Layer 2 of a small transformer language model trained on English Wikipedia (9 layers, counted from 0, width 96). Numbers have three digits each and are written without spaces.
Take only the direct path to the model's output, skipping the later layers: a vector added to the residual stream pushes a token's score in proportion to its dot product with that token's output vector.

Output vectors of the tokens that the questions are about. A number n stands for (n - 500) times 0.0027.
"election": 372483472510623604346431254831592494785760677402328391087584489655228421694680687354516335375408574485590641422472528506276248750486552542339228388561699626617316438916742746536576419426493446323450626593567259304390221545442323477429707565591290678397570376559512214515777442616561688542
" (": 537738343466523386629453523437497475315539640366560481594459373551593660376504472585596481649397309657378563494409427538502383432592472441497539423309706473559550362418385466579377678659447494414493527510485580573715592523531479441618493440563547468461418468338447640567483477619426562382
"cut": 375341400582763580520463290803420577874705332486483507197435457533594489401377665543288363498646597440739696282443486372458420660549471600314548485642405677596487535570314668431624627394377416430404488678667353419498335661313455425466499648439527705272521475448422422536547437479592552578
" Away": 223267470639489604463233620860455599522572497475376477376846366727337487642597459256495469284528490405468780519446571559518544585758486581349438679593553327515429478510653611656551471761506405366460421397587502363456356633387372645576555431419412528474491530573431303556548526314792402284
"ome": 309403339362344626526453387747430739454605523440405563245497485467475482507481604453748575349368355510525444455430652538441659540494522576643288515410467695720241534297599635493499425681386409301544625430640457464445430522427310556600472608343508759414634476574549550694373590516611585521
" someone": 348440472648559541597456478690480622753624575515305411028561612489487444589593795328513434563431546388321721537525505453488612527484875651375497549306469410568372366663572448461487494482625423269573337411530338369429257574615200666715575541435470653345640429495411412537699526488620372487
" born": 515593339383625426386322356685571801476522430646352432126551387750326397606523640532467642332445571519338492464377407562512288697619623609375458531504505641610567454584718579431443260493421617372555572272530377336570451670557388430812526609499307551583640575608630558547417541344395656267
"ski": 434376399533748393467362332803613514519615302367372453413558377605350646483286637576337682458448500419669516595347582561375562500270712444339639602493496609544618525594587442478409457724508588354598538530664289438487438555629325282641548544492282625416604379491686628658437496354511405515
"other": 340366360383645613658555383776365650753546349667453399156482490377457493637458690482475582489547673360469604616553646600322446277661542606521406606481468460566532596420608453516570310609476439288692503420575404430635289467506336670425581449519396566347430443503465397541630757386550409497
" Notes": 333478371478794610438455435750366556624492451502459401438626431639461400721565616488423501409593557596461747543507565389506411731355697552566451258555460498471477379600628712632530460552498283512451564432618324349491251490467432578305444600335437560467504585415523334538506489530611479447

Output weights of attention head 2. The head adds the sum of these rows, row i times number i of z. A number n stands for (n - 500) times 0.00093.
o0: 478704691522558345392501610525514486449431439601517556544502670668276502679610561494573602472360542374533427510538382555286285498291500508479678660475475556457810475475426459331567355565520610508413350647472571740650454461437422421565535573579378426488324353654619435510414576526446503443
o1: 368433271496585830634763580477420421548578529410409424344495476574625556331436753223479382335679425669320608538630646569461311372656737616578300563539489592578138559509547659492588351506389465517453679415537393304310394799477624638361495411444512198415476461571621492500485637548472480535
o2: 477635563357608263458586452435587654505521663562559604398578550619450515485601630360408578376467581415484400505743413452214327412430519428532677605401426569422414527403370458149670301463551583501551443421537489647496393700414554670460501559522607527515425517602629504282523476442612573617
o3: 642484567250481192451358438625658429441403444433452482665624572339535570643370309769590562499343513431587544536496387596606690436370487499501672278621537514575607373550516474700353512464558479446548431340423542595472639317538335385670480473522568646612489598234439496529474384586483454507
o4: 350491656613483542489638577368401532559563484534476497269495566511369411459530673398415450535560496522419285667444363402292394456485600570513388658522420488463299530501514635243596427530487486560546385697515601506622395689464658576424589575601449541406453491844620437418512636432446532554
o5: 300483571575581404568592544378311607680546494490515775346399644539408414526740590265468487372455569521490433646470457413369494492483484554542357752498275377546359602390368534067610364585470631697373405642456602675571527584485575500495616365599419535510489590743476453545690504336531586410
o6: 616695253459730794445426654591468532261471488566482647562791401644535591579325718401507655426539601485376740443660583743571331547532553422519537464364471552589686613331567467756415533398491363293336560207658284561381386604538430488476407524404418393396338430466723656366379541540398410378
o7: 690648283443460666444503519626578554315391568606513559738602342724519469402431435524437677475595506364600626249467595491414373701432386471521713454510555473472788456583539417695270634618577492415450511343527406578410466314525392469599522485467526649621483542206473542446382374512396365334
o8: 369448594586543522679442373719345314765465432393495670551307637470468626647605616430627401471328548577494686507533506582667549380377541553471521587371427574634561633498421488347595474577390563493343651492504482558368540460572444448394421445443390271439445268530358466709544510528428512461
o9: 467443879512290146500516344513509419783406423464449510417211587284434511589663410599577404724267545372628151639375363411406617393350443575501796512440526562415503552644475488215515571553622558650600405559439587612561525457462439455550449682533556574555516437473445398684559420539443472676
o10: 344509486528668387580471487630587571477475497449705434758385579629381582676507526409598587390433442577532735290637601594526314406480555543389425601421625636557714459443364411446740473542335682462346587400525493623330484457517511502424407484296378332407385131405395494578523536631607499479
o11: 550332272497648325519371574601582597372448441435629486811388490465642526512447216520517632400446408602591748412495678620708572543521466462520427348590512497607504371437487440751513588441483450475333573371435584498287645331503547356614473407360517428586580517207398596623561451547640512447
o12: 649686386490579736479278574530534587398457483561563540719685293565559479448383380621523616563594466467487713334490614570721585637580412348383404412497637444431772435370559444877343730488553450313417562381628332528556555327566439458608467530414468677438536430354373641433431453552388455294
o13: 335338382663623507653628541457385549686585386307593351428250596474562538500650489334485379433527456701515583527516673491594381441683535546464243582488460593463242476439411465324706428517381603620417594604446595382455519693472572552346477419389467217454592390572495425642604554449653573511
o14: 567529359411461812504543518371470415360581547583356372309718401511589524397294675444450381599673421578292459567686431689487509471668689413563343383545450378561363508540678695779461376370542384412627518467524339254524369622522579498380504480569555330369492623685673524374429601469502543619
o15: 471632686682375250463265351627438473628467479619562653525448592508465456686624473661517479723211620402635489475497369460539715541362396365404621514314439447440856604427409414409557500554647498396518429640457503608644507284504463362471462573521390579499472462579403509502596384489569644482
o16: 460317638726489371449381597435518778671598520482683401462380371308558401429697276655438467605526381536545430472394738301640580715709314291349340563431652439251453467344444283415591789444590412576495498567531520457587569469382658547472441661367437719500762476468373541521666435264707578543
o17: 496628652453446581480657530227478614487607517621517371277578514573400476419527533455415434528695437459368263547477351409309412538565531515518347623607524369414412456567572604348473403498529613640599348683531507520747458592478569539423615450612469584452505531760553396371438589402547515587
o18: 491314713503238177467462399493619355553444458488427298452339549274513482572520323680530452719343396540586237587477339459441689359460546509549649339526544528495489455713522499501513478441626453567713449682362662359519531399460528359455503609587597451577571595485461421600575514508590540798
o19: 647239690831252536484450450556407389621582467530485257379194473410569487479618235779414323759489471511605349493281403275645662663526559438427443420541621528318462388693459487579452589495511432491617389802457586309587536371367584420453436712522427594480609583595410423591424511366634546600
o20: 518350376338487398544477369544549486589500550424476565555497463367688517443384320540430407418532562527513533505409509584757785591495389434610464360589374340548288538532538505602438509477554478550492563320454479415393628408558514498497476307470633579607647692292385525572579321480615553551
o21: 451399735591283371498674442362471392543595483528426214280345593390375541520512504586493390584521410519478225613491235359336458419447671650554440493613552522510371411661534643316601350494450567606729380808351655344599458558433582472465570528611500480489494587751575342491486634442533530726
o22: 350355576542491304548535470436428642651560542453635665510210515442477382423737326375497564314482476540606404492300554314450512569454337579487399652530464406451391542579415469175573592574469631726435491658495694554499658431473647472490560431472575590577619492532325470595678461439564557490
o23: 462363257270486509602660516301583446393523473455426346535581452490595514378243560364398419391625299645416434545619464605449507393638643645722365381748417413688168438568617675625477383480506433559608599476329553207378518563572608468515645262570654353566526717464564480516533533595516484670
o24: 659742541607586623390388597394476558314546429588478348434757409512417499572401526674520563791541516423445465501573440460526539532575477388343436410400595515362728447291540431671453600418554368342615338533576390564787394539485406555561489666522383666390524464602643586258370599496461514476
o25: 780709392472375582438312415568609359255440496570490249724685491604444557584224415768507510724492432415572658272508427545650613483501491453485596209560664459517933326586645461976321533497513650302656505522519389455686527174639264329578466415536504567492483474321381454409401436572408432362
o26: 542588612451552439374533637338467612355521435627463504354622546503382452530530560481514584545514454426415271660510313501261378497453510516588532523541400450484499453453558574384455422444534428578551302615497599596673427601433548468575583559643458484535415595775733491413406634400510490592
o27: 597320414461411222423420524425530436458435402508490388622334592472558436438533238611445513564405361519633409518410397446475657460499453611645563358657472422620496284636524534632405506522542540611547469749288746429526750248479465263659595407675618500702630774366405453618650441486518496479
o28: 571433248468386673558579362589526485498463609415395551471521301394731507385394544439359425540603589520442384437541539539595533599543515465609617372376465522523326654533515479585413562522613283484598646274522360254267411641564567593380432548383668473546609580310646573477462440566514477694
o29: 738673313396676554342359615571541659286334479568545677576576381562567534497602384481528690477490682378492514452555555627506374645434419395551747379321502538475770567377503408717308627464580390435330490302605464675449504478446306401589389670446522462562425496370679686497358496495405363397
o30: 574589825599254637544414393575467322526571542529436259460536497415352518540309489752554396657505415467484536473334337410625569494438565484363419409584666508403671383639640610603489550543390543382757441624619453388728434351583501523516493530514475648332477329625313403444297590579393564459
o31: 610482675637435613459312536411514611365548399646603331611436422503355442507454308739539498684595374477524511420354463426585563667548483404318277478634648348352736338488612575767455678468468494457501377685500545483706575220486506403578510615514376707362515399625330512478424560447560489392

Each question shows a token from some text and the vector z that the head gathered there. A number n stands for (n - 500) times 0.0032.

"t": 434590488494515603551309620369604636516629497554572410408442589333509527440333434432454380414478
Which of these tokens does it push up most? " Away"

" of": 398379535589331362490567512497606643539453427546572358611459570425565483444527426502631555478459
Which of these tokens does it push up most? " ("

".": 672422646596474563598520518410569481471452433554298515405364463413421487527569566500378591424417
Which of these tokens does it push up most? " born"

"\n\n": 734497610372723664482432506406546293431511534560403727390520319774478424593538632414286386672597
Which of these tokens does it push up most? "election"

" its": 325749462434530395500361549431568516451642595422565438504618498599431615474405390374613291573495
Which of these tokens does it push up most? "election"

" November": 662528508445517373511538543647533363396474510518333556556629370705450394488533570401521602612540
Pushed down most: " Away"

"l": 432482439544466460647454449378401569687429615504611447395539571313413449604460525413523615479607
Pushed down most: "election"

" Chi": 671277561689376554454411654723714642456531111617619269548428465257593201387308453460315590420418
Which three tokens does it push up most, strongest first? "ski", " (", "cut"

" Carr": 601374526479534485460609462498524417491428450573490547541555404613507404545630523528468472561547
Which of these tokens does it push up most? "ski"

" in": 358655489460438300527429599553544415410520607468455406592589529562423585416497386344677391604426
Which two tokens does it push up most, strongest first? "election", " someone"

" 2013": 594484505525451269485618468592517401458436559498345561625666419736409453515708521463577564665561
Pushed down most: " Away"

"el": 667330567572436472665568539520549494624345437684446378472430454283416335565508542454525730427454
Which three tokens does it push up most, strongest first? "ski", " (", " born"

" Kar": 639402552536363514603623601534641557501561381548483408455438475350500306464579463454464607424379
Which of these tokens does it push up most? "ski"

" 2012": 533552641475558385532576327398491342484447612434411685491522408695404527603643572418517487601512
Which of these tokens does it push up most? " born"

" after": 461442498530378424477587552528608561456559403451573420522547540479535417410521408460549475530439
Pushed down most: " born"

"=": 326859673376434579585520490307623603369701532268421486306234631392616723258222457405593466275247
Which of these tokens does it push up most? "ome"

"to": 423623470573378281637529483357622655561563541365483455489586499505384554537619444430622502563492
Which three tokens does it push up most, strongest first? " Notes", " (", " Away"

" if": 441548455511571540536256605597412396466500631558514467528540491566426436566354523357523462528510
Which of these tokens does it push up most? " someone"

",": 616381658550573559381436496727410362305399436625470536602546548628506437483331566466573491457379
Which two tokens does it push up most, strongest first? " someone", "election"

" Med": 555497454461473607502554602525547554509609349609487445424525515380551374443481436477529549429461
Which of these tokens does it push up most? "cut"

"L": 483099576675303555260526521600614759550407274783682397652580712412664398417498430661472443464568
Which of these tokens does it push up most? " ("

" United": 514542522457489442487453563465644562427608477542530454504598467600469461484486456426533419576542
Pushed down most: " born"

" la": 566586635443427634446442622586638571467769205512710410367476555148621179391132372320521582282260
Which of these tokens does it push up most? "cut"

" organized": 485655600470493404570396502436538406554530595457511513489436450437390501581419479320596493486413
Which of these tokens does it push up most? "other"

" sh": 557449477431614646445381493440584498564550483568630543437557417576537373570430537454315428589680
Pushed down most: " Notes"

"-": 267630524465490382504482405417431532467547621385652506595599545573444647506436475473674441443460
Pushed down most: "ski"

" Ga": 720230597611433566536542558615562489527388323737481401511493475357496260510467537535462688394438
Which of these tokens does it push up most? "ski"

" UEFA": 305560491560419273548551382346560642552510565367590445591594504532402616547637442532605476518503
Pushed down most: "other"

" always": 414503534559533458569362524574438404561448588547610453497460519452421428580361530291598492530493
Which of these tokens does it push up most? " someone"

"imb": 519306589670383381521429562640608532543402340621650321605437506296467299509426437357485546514447
Which two tokens does it push up most, strongest first? "ski", " ("

"ern": 635450556510528511566544447445501487564429510525460561464478434534465477553522595461475620518532
Which three tokens does it push up most, strongest first? " born", "ski", " ("

"av": 470476527514468560459431549451540563510582464537617447466531576409536453450411466497466441455469
Which three tokens does it push up most, strongest first? "cut", " Away", "ome"

"i": 479518596672383264681497415303674658588445575432422442513431506485335620597668507431556555540468
Pushed down most: "cut"

" the": 420553680488446468516457443398638642485564498524597451509422566445520551509393452409629470403390
Which of these tokens does it push up most? "ome"

"2012": 375764627486385344611639405248631555512535632294285543390369572482460713368603416436590474512394
Which of these tokens does it push up most? " Notes"

" own": 336661468436505521618329610265612652573637595518608432347523593368461541487404426341537378493557
Pushed down most: "ski"

" acc": 359755459352539537487371613441499394403692604439530573424565614550536541375378420338628360528449
Which of these tokens does it push up most? "election"

" loss": 223678367462448289672591449281511589659538592281546451381589546365437560548553426368681502609518
Which of these tokens does it push up most? " Notes"

" also": 652459651517516474661533397406450390569368626570455586448410435460376441635553604372505649477476
Which of these tokens does it push up most? " born"

"F": 638444513498481544525522536449519480482536476545481522471564465555479390514542548495422540536504
Pushed down most: "ome"